Layer 4 of a small transformer language model trained on English Wikipedia (13 layers, counted from 0, width 128).
Take only the direct path to the model's output, skipping the later layers: a vector added to the residual stream pushes a token's score in proportion to its dot product with that token's output vector.

Output vectors of the tokens that the questions are about. A number n stands for (n - 500) times 0.0036.
" Bachelor": 590 583 494 329 531 524 465 553 529 532 348 469 336 361 404 407 379 625 584 584 485 472 442 483 594 479 491 617 493 381 556 379 478 548 552 558 540 441 602 507 562 572 470 419 468 441 439 515 471 409 608 599 463 472 433 422 462 491 635 514 546 347 511 488 404 444 385 436 407 502 484 411 297 409 560 476 507 616 461 621 510 412 548 569 481 341 476 447 452 528 562 529 470 568 551 515 638 732 487 486 424 470 353 585 512 388 490 577 437 641 398 440 578 456 661 505 418 561 474 318 497 471 302 554 523 404 418 463
"n": 573 612 570 408 536 545 516 570 399 573 543 330 415 651 433 627 579 520 373 488 498 641 492 606 542 395 540 548 441 426 462 434 519 566 430 547 403 514 635 475 406 638 528 489 579 390 433 510 547 551 530 494 540 619 400 522 472 544 473 510 421 469 497 567 457 451 620 455 507 570 487 417 495 430 380 469 491 572 435 529 514 410 580 519 578 519 333 555 447 441 353 516 524 519 607 483 464 413 359 702 570 547 417 514 521 560 584 483 532 594 363 544 449 462 400 556 659 562 425 386 458 541 546 450 584 582 543 465
"Government": 567 591 497 406 551 461 569 545 619 500 552 444 394 500 394 405 409 469 500 536 514 556 407 529 514 567 502 587 597 334 694 636 474 338 660 668 620 475 604 433 566 429 503 370 512 580 440 495 525 553 523 589 277 475 484 381 410 503 617 515 606 518 510 645 593 505 451 634 345 356 498 471 461 374 430 470 405 732 458 636 409 467 417 558 361 334 429 421 619 684 472 574 535 517 480 599 518 550 533 551 466 541 456 416 685 440 519 579 577 570 558 619 551 530 634 522 436 594 465 284 345 400 547 327 398 536 473 482
" elevation": 681 529 597 441 598 390 536 570 578 481 493 364 535 345 443 326 348 468 515 546 421 487 521 631 579 547 373 639 619 384 715 560 489 594 506 526 649 577 636 508 423 544 413 349 502 357 365 470 498 559 548 634 434 638 491 469 486 503 641 524 540 536 513 692 567 400 534 568 570 528 562 456 508 446 485 611 574 601 400 534 389 389 605 488 536 395 448 503 447 694 595 571 393 440 435 573 614 547 516 449 457 380 521 598 508 392 530 507 349 639 640 443 548 652 663 430 535 459 462 432 302 320 570 449 534 528 508 576
"rated": 477 420 581 421 637 359 594 562 744 519 370 488 523 440 398 563 530 641 746 627 387 565 496 485 693 289 567 584 648 431 537 624 417 724 549 549 737 435 538 521 368 415 419 564 572 360 354 567 562 509 445 492 541 570 593 335 574 451 527 389 543 451 505 484 550 367 443 360 417 666 437 455 487 404 556 568 500 540 737 392 430 476 465 567 579 386 559 379 347 715 541 488 642 564 391 486 507 590 588 369 490 500 461 617 676 459 405 398 700 570 473 397 485 418 566 463 350 376 379 395 430 352 506 354 568 577 489 408
" Award": 487 574 441 445 595 299 587 579 581 483 518 523 393 403 404 436 410 683 579 547 512 505 433 539 598 583 466 494 443 400 492 493 508 369 599 535 507 486 562 484 542 441 554 487 571 455 306 554 583 302 517 587 446 463 486 430 484 313 726 466 583 444 506 504 545 533 548 496 373 581 586 585 437 367 567 585 466 599 554 543 548 643 599 408 428 507 485 548 477 452 610 484 489 538 662 611 660 685 504 526 545 460 475 543 398 471 463 581 509 569 464 662 528 458 591 528 482 533 572 500 518 450 449 418 480 531 487 381
"ów": 532 505 644 451 510 509 700 440 612 622 434 450 502 465 449 391 397 429 500 600 424 391 494 540 647 503 358 514 505 290 558 684 557 634 486 569 544 581 518 626 616 478 435 452 630 664 467 530 581 635 545 515 364 675 440 417 454 395 558 445 561 504 506 595 747 446 414 662 516 392 540 566 386 479 464 518 445 719 522 464 414 458 559 406 406 460 418 497 526 521 538 676 518 517 547 546 702 616 563 689 469 362 417 444 546 407 409 576 479 465 454 601 444 537 562 460 393 550 249 365 479 455 472 502 393 395 537 480
"out": 455 616 479 500 429 420 481 576 565 452 543 529 471 640 398 515 469 421 595 480 551 543 443 544 620 410 521 545 500 408 457 575 566 674 392 572 735 585 528 370 540 467 428 638 500 649 457 397 724 610 535 423 407 624 409 480 489 502 436 361 666 294 508 588 460 569 446 576 527 519 482 482 441 295 480 445 575 629 603 627 477 524 526 496 535 490 414 452 537 463 541 531 493 564 433 524 459 641 389 570 455 517 588 463 419 511 652 552 437 558 489 566 544 414 561 507 351 546 383 460 494 534 377 516 448 449 452 537
" Preced": 582 527 492 387 517 263 603 616 671 445 561 484 355 615 315 383 355 537 806 552 613 500 527 359 451 415 464 594 575 458 656 473 479 279 608 629 374 611 578 506 497 338 590 461 555 368 547 409 616 497 521 529 503 401 465 402 462 426 753 565 701 332 509 484 613 278 456 555 465 461 459 296 382 291 603 451 432 707 532 466 562 522 584 417 405 475 323 355 422 594 681 376 405 438 470 557 549 674 407 521 609 478 537 612 506 475 383 447 494 583 536 511 516 589 675 347 442 625 481 408 339 509 378 345 487 536 412 669
"sp": 431 535 527 340 504 537 511 456 483 526 418 514 481 600 293 470 623 427 578 534 545 553 569 409 400 520 347 604 511 461 638 473 539 470 551 488 580 454 563 491 408 416 454 624 400 338 546 536 462 417 684 525 498 533 394 573 388 410 606 500 536 396 505 593 488 596 466 480 486 489 449 542 462 493 461 518 549 691 583 444 481 427 561 529 500 468 475 516 688 513 532 567 496 611 538 471 551 575 554 541 709 516 487 552 436 559 559 492 441 508 609 525 525 504 541 400 378 418 465 460 534 509 410 565 435 533 619 577
"ien": 535 584 643 521 597 386 383 334 677 399 408 389 557 609 309 522 527 365 474 461 484 515 487 413 570 430 617 529 480 393 454 532 480 563 577 566 539 458 450 593 529 533 515 618 515 493 450 563 495 528 596 539 563 424 406 449 547 435 529 561 483 527 507 719 611 353 362 565 520 495 507 337 358 393 500 683 522 675 512 451 325 511 507 324 450 502 429 405 544 466 553 444 573 587 581 439 486 582 543 519 504 508 263 536 550 428 495 534 475 485 444 586 473 553 575 451 416 607 322 478 489 395 472 567 379 379 386 414
"ṯ": 765 676 703 447 665 232 653 396 874 627 336 297 492 434 306 323 436 685 632 703 436 142 561 367 682 637 465 667 566 24 855 636 558 609 590 650 539 504 589 573 606 445 365 361 574 496 294 477 516 639 554 586 405 589 458 298 485 371 875 496 668 145 511 975 645 397 321 560 327 542 356 565 361 451 653 574 395 973 682 604 376 430 520 263 559 358 485 213 571 617 578 544 374 552 718 588 727 766 589 693 489 387 435 451 629 341 344 607 403 570 515 678 518 649 881 421 206 644 320 310 208 382 347 468 293 435 583 408
"ct": 403 577 543 465 598 345 537 474 593 558 471 497 542 510 399 470 371 637 629 542 562 545 476 510 628 421 426 537 647 365 615 394 521 481 473 502 385 412 696 493 437 342 396 380 435 445 548 522 509 417 666 599 424 588 557 627 352 565 534 523 508 278 503 705 620 381 518 485 487 546 398 493 578 642 491 560 417 601 452 540 718 482 616 528 480 518 457 545 419 512 516 485 413 592 658 493 486 533 453 583 604 482 512 600 482 520 479 502 571 631 498 509 431 438 537 512 414 452 497 286 387 341 390 557 339 628 361 584
"nfluence": 507 641 686 381 575 386 500 500 603 564 544 440 448 695 352 433 460 672 612 559 443 626 406 459 545 460 508 570 559 310 566 527 384 497 392 623 448 404 464 564 542 270 321 356 494 412 405 478 416 560 429 436 397 467 612 386 454 455 587 586 714 479 519 725 589 414 318 414 519 407 474 540 516 529 463 570 481 728 515 559 461 528 536 554 614 300 540 497 622 692 369 522 354 474 675 543 746 641 591 351 396 317 521 551 576 334 468 526 475 400 500 440 513 630 636 300 349 412 628 388 392 525 395 488 269 546 771 361
"ush": 529 504 608 607 372 372 487 476 565 521 445 465 488 394 529 532 337 517 574 574 574 430 607 538 566 528 494 517 449 378 623 609 568 561 426 476 602 622 432 479 557 427 455 492 500 523 531 376 481 468 462 409 366 472 454 523 508 416 474 595 482 357 507 587 605 549 477 496 384 542 430 439 381 361 490 617 456 712 533 424 421 429 532 395 577 471 537 546 567 626 547 502 470 570 547 577 480 513 611 625 447 511 457 468 547 480 453 452 507 586 418 582 531 638 528 431 447 506 455 458 538 434 446 447 441 572 588 678
"scape": 517 438 649 537 705 224 585 487 558 533 439 455 448 533 437 443 391 511 684 593 425 403 535 422 586 687 470 590 468 344 547 497 478 609 379 526 508 412 587 515 555 291 432 446 556 338 443 472 428 543 450 594 298 533 491 503 539 311 531 557 591 500 506 646 523 462 354 451 495 457 368 446 355 354 483 548 445 663 665 419 489 386 498 386 453 465 415 500 708 466 408 542 508 469 466 500 581 604 561 452 572 481 599 405 470 386 637 634 389 557 491 357 500 516 596 360 325 486 506 537 409 455 508 451 466 383 590 367
"ía": 531 562 596 614 474 492 475 474 658 500 405 439 445 526 371 459 491 403 627 504 493 292 476 490 649 550 522 537 452 287 554 473 460 485 641 537 543 491 539 582 466 508 560 493 657 526 448 482 490 404 483 600 445 554 429 241 540 405 492 487 497 431 510 447 478 446 527 490 312 417 445 533 333 544 589 572 434 682 433 480 425 416 468 444 473 451 593 508 567 725 361 561 346 407 597 470 377 667 527 546 344 484 480 587 547 330 415 412 380 518 493 434 436 465 541 618 416 641 242 354 477 421 390 400 462 393 428 464
" Trach": 640 521 570 410 611 420 541 375 655 547 481 354 514 417 281 291 403 595 608 574 519 450 422 341 453 571 441 595 443 345 745 558 588 454 418 508 413 551 468 473 560 387 419 407 505 557 577 633 528 681 512 621 472 477 413 452 371 457 665 467 387 451 520 640 417 352 507 405 500 680 500 520 458 294 586 609 410 666 679 638 563 459 421 353 530 313 426 374 625 630 516 533 491 497 558 525 456 579 583 402 500 283 491 396 343 335 353 636 306 452 402 595 402 534 681 477 374 536 442 369 590 358 443 401 425 459 457 569
" classification": 567 575 681 619 467 326 602 517 575 529 349 394 486 357 428 452 498 530 500 541 549 391 417 559 443 568 471 587 566 354 614 577 472 458 608 486 525 480 488 542 654 471 461 547 523 498 347 550 569 431 597 526 553 552 475 293 397 378 617 491 505 483 498 777 534 253 563 510 487 417 474 533 581 458 500 633 431 576 459 406 505 443 482 512 381 414 409 436 544 488 541 510 422 470 397 488 509 631 462 422 424 308 560 373 430 340 586 687 490 518 550 497 526 565 648 642 523 563 395 572 485 255 505 594 332 487 507 376
" UTC": 700 634 444 545 537 481 494 625 667 532 624 271 460 411 401 385 414 522 632 513 642 544 523 638 441 520 477 526 634 299 642 454 524 579 627 510 556 466 552 531 559 538 281 352 437 487 475 518 572 720 579 497 476 437 493 521 567 451 534 443 491 319 505 593 613 436 370 628 362 538 398 382 527 413 479 452 347 713 379 492 425 457 500 495 457 433 522 429 494 626 355 545 557 477 434 557 574 659 739 421 561 336 573 598 430 481 318 465 591 437 553 609 512 629 804 524 475 407 421 409 392 355 476 516 347 548 320 568
"vision": 623 612 624 445 677 332 575 518 585 635 443 607 418 540 474 474 478 665 522 539 430 532 459 449 389 592 550 539 617 424 533 669 518 490 422 498 584 618 505 378 511 325 489 482 618 407 439 354 485 593 467 495 506 654 367 458 486 431 606 484 688 370 509 514 629 402 547 503 457 505 304 574 449 435 461 515 415 695 334 658 528 402 565 500 443 505 624 381 457 543 615 596 434 573 554 598 677 576 580 582 375 399 566 463 454 388 454 650 559 585 472 548 416 484 500 374 459 512 468 660 426 431 365 530 440 553 631 424
"Billboard": 574 419 672 461 712 474 683 465 601 450 417 490 440 551 469 291 442 438 655 617 584 458 467 548 546 544 367 660 618 293 468 510 516 598 660 575 462 345 651 534 519 540 362 398 650 482 358 461 560 485 628 416 342 555 388 510 397 485 566 444 722 487 513 632 620 474 526 431 312 445 518 621 635 474 659 554 474 713 304 484 359 354 448 529 698 286 522 452 619 563 549 395 399 348 524 699 630 527 506 472 473 447 472 495 409 355 377 566 513 708 556 763 642 545 575 633 472 500 380 447 452 430 486 331 400 375 542 348
" Jayhawks": 667 596 619 527 597 453 578 391 608 456 459 336 409 451 410 389 469 574 722 618 388 425 595 477 597 542 543 632 440 123 621 571 460 580 460 621 562 524 561 461 519 485 394 362 490 532 282 500 425 577 560 583 518 533 385 398 460 519 580 476 552 314 509 697 588 410 332 458 364 538 465 434 391 556 582 529 469 633 616 662 265 451 513 371 497 416 374 406 480 633 521 557 412 531 691 628 574 718 470 640 422 474 435 468 547 458 352 610 477 612 480 671 520 505 718 516 279 497 310 511 319 429 379 422 429 385 454 459
" identity": 637 625 598 571 584 378 578 513 486 548 420 489 577 449 546 480 486 611 508 544 510 363 434 459 488 574 494 641 520 317 624 538 498 538 405 552 624 443 582 496 440 468 502 498 484 445 347 537 417 455 509 427 348 571 440 359 553 455 665 561 559 415 506 727 534 505 429 520 423 438 414 477 373 361 555 671 513 533 494 546 455 486 534 375 458 507 424 327 615 684 444 560 455 553 682 604 555 513 500 455 490 482 359 481 564 523 407 611 480 472 543 437 559 508 581 485 483 494 365 414 400 420 495 581 440 439 492 436
"ger": 617 434 558 401 671 496 412 507 579 471 506 395 546 611 441 436 451 505 698 485 390 438 524 498 554 585 601 500 457 405 546 402 355 467 632 395 457 391 494 614 453 662 467 504 548 637 385 502 356 389 529 458 518 473 511 511 572 560 500 518 541 462 503 537 529 474 343 496 511 488 465 452 402 496 448 632 500 637 510 680 477 537 521 440 463 526 496 515 430 530 548 459 446 500 468 516 490 544 550 519 491 480 572 470 427 520 504 506 459 569 292 432 564 436 465 588 462 547 414 467 478 539 468 535 402 388 582 516
"district": 694 471 579 405 546 393 560 536 603 492 502 490 336 427 379 460 357 363 560 576 491 509 516 437 471 668 518 601 649 386 677 489 568 612 551 571 610 644 586 565 481 384 423 541 482 441 440 500 609 531 521 537 449 457 413 398 539 486 617 442 568 507 515 632 486 434 480 519 528 388 472 546 453 391 432 536 361 719 559 638 484 571 464 537 464 354 464 401 567 566 522 458 348 588 534 461 466 491 515 590 508 365 436 470 609 475 429 577 614 531 590 528 668 582 558 420 319 505 386 421 337 401 382 490 425 529 577 573

Each question shows what one neuron of this layer's MLP adds at an activation of 1. A number n stands for (n - 500) times 0.00068.

n315: 517 786 395 423 353 385 743 560 375 436 517 808 445 393 553 367 460 517 716 553 503 371 378 760 534 522 491 547 500 636 536 649 404 569 539 674 378 443 595 361 520 507 411 481 542 613 436 543 567 688 397 531 537 649 504 452 519 660 558 411 463 357 660 436 503 682 506 459 453 481 480 475 462 603 533 488 641 636 397 693 609 494 521 560 206 319 497 599 542 544 544 429 503 305 411 564 622 496 553 636 511 438 581 551 600 481 633 349 541 224 460 380 609 544 520 463 515 620 422 522 490 466 530 503 438 341 224 446
Which of these tokens does it push up most? "Government"

n387: 331 658 237 514 474 566 614 508 295 421 507 456 510 590 327 533 457 433 636 192 489 581 648 785 314 507 607 637 411 565 479 493 733 443 680 640 600 517 366 569 403 370 548 616 545 343 598 664 596 432 599 580 532 571 283 568 351 468 554 503 569 319 681 493 349 577 542 318 475 317 619 426 383 393 531 468 522 845 518 365 541 483 500 653 629 378 361 278 542 547 377 455 421 349 387 510 488 470 380 476 588 754 564 481 403 449 656 624 258 568 493 541 319 561 525 565 418 534 540 469 504 500 432 596 417 327 630 408
Which three tokens does it push up most, strongest first? "sp", "out", " Preced"

n425: 431 470 442 496 364 467 439 681 369 437 335 511 294 642 317 346 562 438 615 662 341 332 480 399 479 470 608 508 399 464 558 466 446 378 728 548 379 536 220 552 344 479 453 634 529 598 305 355 312 503 224 450 500 389 460 367 558 576 515 600 457 445 495 468 540 585 439 439 525 408 712 245 629 549 407 553 572 618 374 542 253 467 297 448 562 563 444 801 675 424 591 609 449 391 530 359 489 449 621 398 515 572 411 538 534 439 630 527 547 741 451 540 458 570 557 493 612 457 349 656 529 539 616 614 377 305 728 540
Pushed down most: "ct"

n440: 723 560 611 444 529 606 471 493 705 528 640 433 512 358 379 427 494 555 500 288 550 354 491 537 497 556 457 475 451 314 536 362 521 647 602 378 665 576 387 574 462 579 465 532 757 441 562 398 488 311 484 418 494 408 493 444 485 397 402 509 506 386 545 478 613 497 419 478 613 584 530 421 646 810 630 478 383 482 310 519 497 574 618 589 455 516 477 642 569 365 462 392 610 378 518 432 330 630 387 494 740 488 523 508 633 503 368 548 414 469 436 673 463 596 763 575 626 553 503 581 423 471 481 675 467 381 381 500
Which two tokens does it push up most, strongest first? " UTC", "ṯ"

n216: 490 349 452 579 560 648 497 315 532 490 533 450 283 514 567 533 503 585 438 767 434 341 563 403 628 444 522 508 348 231 491 522 444 418 472 625 549 497 513 449 589 407 597 403 408 474 530 240 435 562 587 593 516 461 784 525 459 522 436 577 487 449 730 457 272 564 497 444 444 642 570 482 343 567 503 552 558 235 593 438 682 435 645 513 229 277 460 376 579 372 500 573 585 658 690 491 644 534 348 314 405 494 276 555 534 472 482 478 594 685 558 405 468 278 559 615 482 488 402 330 365 537 500 475 566 556 497 525
Which three tokens does it push up most, strongest first? " Bachelor", " Jayhawks", "ṯ"

n364: 530 374 537 474 314 392 648 358 460 540 621 601 591 349 520 642 584 598 504 611 540 613 598 618 363 521 606 207 500 566 577 521 671 812 278 732 196 527 603 466 640 443 266 446 450 576 437 734 455 500 340 642 540 673 275 237 669 561 745 448 274 507 471 507 626 604 387 722 574 475 585 448 481 350 571 529 454 547 519 580 496 597 375 457 486 782 552 392 492 357 524 397 576 511 260 454 418 611 554 504 355 436 527 448 433 643 466 552 306 558 237 521 388 438 618 478 508 517 517 591 598 541 427 493 465 382 532 507
Which of these tokens does it push up most? " Trach"

n163: 736 509 424 526 507 600 530 436 415 532 490 484 706 390 530 555 426 391 399 373 426 533 230 656 519 376 407 574 585 482 472 491 497 648 528 325 581 389 448 503 484 506 373 497 340 421 419 354 503 558 510 461 475 456 522 479 522 634 313 696 234 494 458 481 311 321 302 613 449 454 369 536 490 449 419 517 454 456 507 430 635 452 460 342 559 535 599 552 439 497 479 695 447 571 430 442 421 493 478 630 592 540 685 460 492 219 524 576 444 421 642 452 478 321 510 631 664 334 386 465 385 334 650 488 222 516 456 512
Pushed down most: " Preced"

n175: 665 564 355 342 432 445 485 334 448 521 521 812 423 602 376 393 490 710 530 548 486 484 359 455 500 593 329 431 708 393 372 628 497 565 355 558 477 325 362 352 662 596 525 442 559 667 411 583 430 553 414 611 612 303 552 497 315 650 674 523 365 544 774 521 577 450 564 418 514 564 370 388 564 510 602 447 509 419 468 583 450 371 418 781 776 423 434 470 341 538 435 320 518 605 400 513 474 452 407 571 444 653 578 472 552 426 234 591 622 375 365 592 514 605 493 321 332 549 444 671 334 393 497 513 483 447 479 187
Pushed down most: "sp"

n173: 489 625 513 317 439 623 645 264 659 567 549 335 554 382 467 593 568 416 396 592 419 566 618 578 578 440 476 598 458 361 419 581 604 431 598 452 628 312 791 481 359 472 507 454 180 304 608 606 470 290 669 392 588 608 608 750 561 524 671 550 404 558 491 489 413 541 629 471 617 686 524 417 514 477 572 572 437 488 622 493 541 550 348 563 572 687 447 477 715 603 467 578 515 387 390 458 402 478 500 364 432 473 570 437 220 359 682 439 568 507 600 331 667 504 539 701 500 387 250 428 605 382 528 456 687 383 431 660
Which of these tokens does it push up most? "sp"

n211: 409 409 446 485 605 606 421 426 520 456 577 681 585 546 533 494 438 469 677 414 485 674 582 495 442 670 505 582 552 530 625 463 388 489 642 330 393 447 542 443 447 728 404 456 630 339 481 540 520 665 461 440 512 445 615 439 384 503 391 536 473 617 324 719 492 589 605 476 524 415 601 369 590 593 468 413 555 418 428 336 695 531 609 500 463 535 697 503 494 385 637 534 540 417 506 669 592 528 456 409 427 600 593 471 485 413 713 675 416 523 642 472 433 659 458 500 661 442 627 363 628 374 550 551 557 414 471 550
Which of these tokens does it push up most? " elevation"

n207: 466 461 639 315 384 336 488 719 279 345 342 624 516 529 556 493 472 618 578 676 399 475 774 565 572 636 445 582 430 587 151 610 369 419 532 372 425 330 500 599 507 510 421 646 616 490 664 494 474 468 394 394 580 338 335 510 561 457 460 506 711 503 469 476 497 378 338 595 388 532 428 503 503 606 621 584 611 446 339 620 487 490 454 586 628 325 500 608 468 609 525 464 549 685 583 546 486 482 374 555 532 324 341 596 453 384 565 474 397 523 576 434 493 446 608 554 416 709 604 307 292 339 259 445 445 547 421 545
Which of these tokens does it push up most? " Bachelor"

n318: 619 320 500 519 435 628 497 508 783 534 474 534 536 548 601 592 652 423 472 292 455 682 392 472 465 355 350 530 286 572 666 399 364 427 316 507 311 599 594 690 455 610 633 652 473 474 680 459 447 454 737 492 381 670 509 387 612 299 727 673 458 569 649 398 382 423 373 515 700 381 365 500 580 524 463 733 490 773 435 459 504 525 612 500 522 448 567 500 409 492 351 678 656 451 724 636 648 101 426 222 480 605 476 694 412 504 614 468 446 597 423 514 493 493 312 474 418 595 461 184 589 462 418 475 431 398 478 401
Pushed down most: " Jayhawks"

n492: 503 405 436 640 405 546 392 747 350 503 156 520 446 386 472 470 579 428 678 427 613 509 529 515 393 487 458 746 294 634 497 283 487 364 522 523 528 491 497 585 164 604 588 448 389 556 566 509 450 664 503 561 355 556 553 632 408 565 640 669 493 474 838 417 440 577 526 534 453 557 587 416 692 330 393 335 503 596 483 569 433 434 350 602 532 483 512 607 685 331 531 567 441 590 629 440 404 414 425 580 415 417 514 370 471 547 390 357 527 372 614 475 513 573 530 673 540 594 568 504 766 348 331 399 449 480 494 525
Pushed down most: "ṯ"

n128: 513 488 491 535 461 571 472 453 409 602 497 438 537 530 441 389 535 586 402 373 571 419 565 450 454 657 538 726 434 651 534 303 704 437 466 538 482 443 613 612 465 663 471 364 560 681 387 497 537 530 441 412 663 585 427 445 522 313 687 382 584 423 809 523 576 480 435 455 323 441 441 524 624 586 653 474 500 463 533 446 386 488 399 386 634 494 458 491 527 351 536 565 670 400 445 465 503 453 279 531 435 385 200 500 665 573 396 476 516 462 519 376 636 529 722 532 497 503 757 452 672 529 260 326 775 442 503 461
Pushed down most: "ct"

n282: 578 613 302 420 512 566 621 353 336 511 621 214 355 406 338 635 521 418 560 409 420 592 405 629 465 343 464 373 365 359 314 471 644 348 577 448 408 479 550 451 340 215 357 581 512 568 582 483 547 457 585 681 696 451 716 457 784 238 471 404 270 570 565 424 496 490 548 807 557 573 478 425 373 288 430 578 557 609 539 335 518 346 688 384 544 504 500 525 608 479 265 632 377 375 572 569 585 599 395 522 374 364 360 362 570 442 472 438 616 714 433 218 571 349 709 557 517 525 408 742 391 596 390 410 493 428 493 299
Pushed down most: "Billboard"

n152: 624 357 561 554 762 565 489 313 378 421 583 380 500 541 376 613 403 444 416 477 468 426 436 482 614 350 503 224 629 511 359 619 355 441 546 500 479 548 449 482 557 307 477 524 533 383 560 256 479 473 523 458 652 610 442 539 494 829 503 596 394 482 386 267 570 489 485 597 279 497 556 389 458 396 537 534 543 279 474 462 372 374 471 544 525 522 452 379 607 579 583 475 410 551 548 728 486 357 481 580 626 549 624 171 428 421 503 509 594 648 519 410 465 576 414 468 344 359 536 524 477 438 424 506 506 478 422 548
Which of these tokens does it push up most? "vision"

n232: 553 673 440 409 496 529 410 343 534 347 601 394 680 542 352 567 404 715 401 576 796 500 447 551 388 280 316 725 370 739 370 614 619 485 497 286 396 595 503 503 430 398 496 539 369 465 701 611 669 507 635 504 445 384 393 461 393 581 613 418 606 698 417 695 520 420 564 387 280 477 304 523 564 439 662 580 525 279 493 397 330 313 666 620 304 521 592 579 471 496 448 534 362 385 685 481 500 493 524 617 444 534 430 460 670 328 445 527 415 441 456 621 407 580 640 545 580 412 630 549 496 447 628 673 520 552 452 549
Pushed down most: "ger"

n385: 484 548 482 492 771 593 729 468 307 434 411 654 689 414 425 512 685 572 537 540 527 655 689 407 707 591 530 804 477 317 541 303 437 527 530 609 381 424 570 518 492 338 641 421 552 185 664 648 658 383 657 378 523 511 447 547 496 748 521 555 430 522 653 589 375 582 630 594 562 370 658 478 649 762 583 586 490 536 181 423 863 325 483 374 293 527 504 471 447 617 593 463 520 349 650 591 636 593 645 418 467 470 504 600 392 618 425 312 520 542 549 456 286 654 422 519 504 435 558 696 663 610 265 478 354 535 470 361
Which three tokens does it push up most, strongest first? "ct", "Billboard", "sp"

n124: 504 404 342 677 664 482 517 331 492 347 753 473 235 348 247 559 398 563 605 380 423 540 592 528 536 670 477 709 621 232 337 726 485 585 541 526 665 626 585 504 481 583 539 273 492 824 323 623 204 311 430 520 473 561 447 493 603 586 458 547 379 533 596 423 540 343 619 737 616 500 451 648 484 625 597 421 623 376 441 633 408 533 645 595 627 481 384 529 293 463 375 322 324 458 558 657 373 736 595 533 414 407 508 497 419 592 489 639 582 546 458 507 417 535 654 523 387 352 672 591 682 504 213 628 452 608 259 493
Pushed down most: "sp"

n81: 610 562 614 591 586 533 256 654 519 546 617 460 578 581 328 294 386 540 579 425 738 714 484 566 589 435 461 613 484 559 616 334 360 375 365 545 570 451 395 488 536 564 527 621 442 549 633 637 401 488 563 251 646 539 526 559 657 544 655 546 493 424 716 425 344 517 475 510 461 619 370 525 689 561 332 462 474 523 640 439 297 460 644 497 605 507 497 472 555 691 563 528 537 627 562 524 706 459 362 346 490 311 438 529 560 453 437 263 523 503 420 479 419 428 562 585 347 681 503 408 386 394 461 366 336 438 439 389
Which of these tokens does it push up most? "nfluence"

n418: 569 527 488 561 487 376 585 483 569 605 465 441 579 429 476 377 652 484 393 460 580 521 454 468 495 629 541 182 500 471 518 386 418 429 445 404 839 473 599 579 513 559 510 450 530 563 307 581 294 597 318 458 544 484 438 720 488 478 596 371 461 555 610 231 497 452 316 481 385 567 494 596 318 473 556 443 648 515 630 569 527 440 546 273 515 541 518 690 678 593 527 552 517 557 527 673 589 656 670 645 391 472 366 656 324 473 506 488 487 519 516 584 424 560 606 545 399 443 461 269 434 523 557 597 703 603 466 560
Pushed down most: " classification"

n2: 349 374 565 484 513 604 481 574 607 356 433 651 429 478 458 471 438 430 537 513 301 509 608 426 596 636 585 649 503 402 460 627 497 463 370 384 243 500 529 615 481 406 493 559 651 596 483 377 607 613 366 657 516 519 551 521 620 550 569 355 572 609 513 423 414 386 630 721 448 370 394 361 422 536 500 523 474 552 457 379 494 536 642 316 275 503 379 384 425 573 539 677 473 423 433 506 631 276 472 519 582 717 568 540 506 580 393 356 408 535 449 313 297 484 468 494 752 630 581 281 407 464 551 687 323 574 491 509
Which three tokens does it push up most, strongest first? " Preced", "ów", "ía"

n40: 666 561 451 472 604 435 254 396 431 391 514 626 402 461 363 270 390 613 600 518 394 523 466 598 464 633 373 443 483 560 507 415 235 547 623 414 586 527 532 435 301 472 622 369 596 567 452 481 571 657 374 378 472 517 476 437 201 572 618 377 550 643 374 348 453 651 626 593 507 561 332 483 511 346 376 535 462 251 647 420 615 313 398 486 473 486 570 436 295 741 500 555 515 631 721 535 534 393 472 493 243 418 374 538 522 571 510 672 266 255 451 454 462 486 539 320 373 437 599 378 413 335 507 746 306 394 552 543
Which of these tokens does it push up most? " Trach"

n363: 649 483 494 491 488 542 665 455 500 230 579 447 590 487 362 370 520 296 698 662 530 435 550 450 490 385 425 546 542 596 485 708 332 581 450 625 559 389 601 567 408 503 441 506 436 530 481 408 555 667 509 472 694 665 545 592 637 459 461 514 537 565 669 552 688 330 239 614 677 468 538 586 549 460 583 495 644 528 419 476 529 583 390 503 583 351 569 581 564 546 565 465 361 470 512 558 601 348 494 336 500 400 513 467 463 593 435 529 438 642 524 534 596 567 473 585 427 443 503 221 306 398 439 483 409 549 676 477
Which of these tokens does it push up most? "Billboard"

n16: 627 474 562 722 421 323 451 525 540 544 574 442 593 644 422 442 639 177 220 612 540 346 477 550 631 541 443 586 377 549 503 438 506 384 513 513 516 427 405 686 487 493 370 612 402 393 518 469 526 494 538 562 557 550 458 433 426 556 489 478 463 247 438 487 599 643 591 309 389 490 614 434 425 453 664 431 590 469 675 280 619 379 509 400 618 436 528 475 564 438 441 620 416 456 567 390 601 437 437 565 615 471 369 533 576 535 571 423 407 473 497 611 636 560 601 214 262 402 330 228 787 312 436 625 643 372 378 519
Pushed down most: "vision"

n360: 529 676 551 404 630 239 418 462 766 504 671 439 546 387 692 496 669 484 345 625 680 601 584 621 500 429 289 685 763 648 623 446 413 348 627 640 467 433 608 218 628 590 391 445 454 745 565 733 360 477 557 545 322 476 400 489 316 376 741 391 484 770 579 452 306 532 496 548 736 810 508 579 520 582 539 691 599 790 455 425 466 398 489 390 512 544 522 526 437 327 470 573 587 420 682 442 760 404 445 327 270 519 664 575 434 766 426 477 598 532 437 313 634 416 564 580 565 369 318 496 352 642 564 477 442 584 352 492
Which of these tokens does it push up most? " elevation"

n288: 515 407 551 336 553 514 712 590 299 679 500 530 479 609 334 428 623 519 421 325 504 531 446 593 573 609 525 500 452 567 324 331 447 497 446 442 448 633 290 438 376 493 542 483 543 359 389 623 514 571 401 614 671 658 793 525 400 613 415 560 526 395 599 496 475 616 453 511 429 464 496 342 511 469 406 457 583 664 713 393 514 106 540 478 576 411 567 500 543 678 455 597 259 795 458 632 751 609 463 691 580 413 382 430 334 731 593 543 667 814 676 588 482 466 425 571 679 472 493 440 596 644 236 778 568 496 613 376
Which three tokens does it push up most, strongest first? "n", "sp", "vision"

n168: 370 507 698 563 371 500 510 445 434 560 678 348 589 417 469 636 438 612 535 446 384 392 571 425 592 451 576 522 482 270 529 432 436 556 482 649 427 469 650 466 564 555 466 476 547 371 598 724 691 451 659 417 656 489 687 412 446 627 436 367 281 468 554 534 557 636 507 383 384 554 529 612 530 604 438 702 314 388 485 415 718 437 426 463 402 612 423 341 543 242 286 237 174 504 599 470 448 543 287 464 663 658 371 241 432 607 476 539 473 504 357 462 654 396 530 630 277 762 552 174 642 614 415 443 719 324 540 408
Pushed down most: "vision"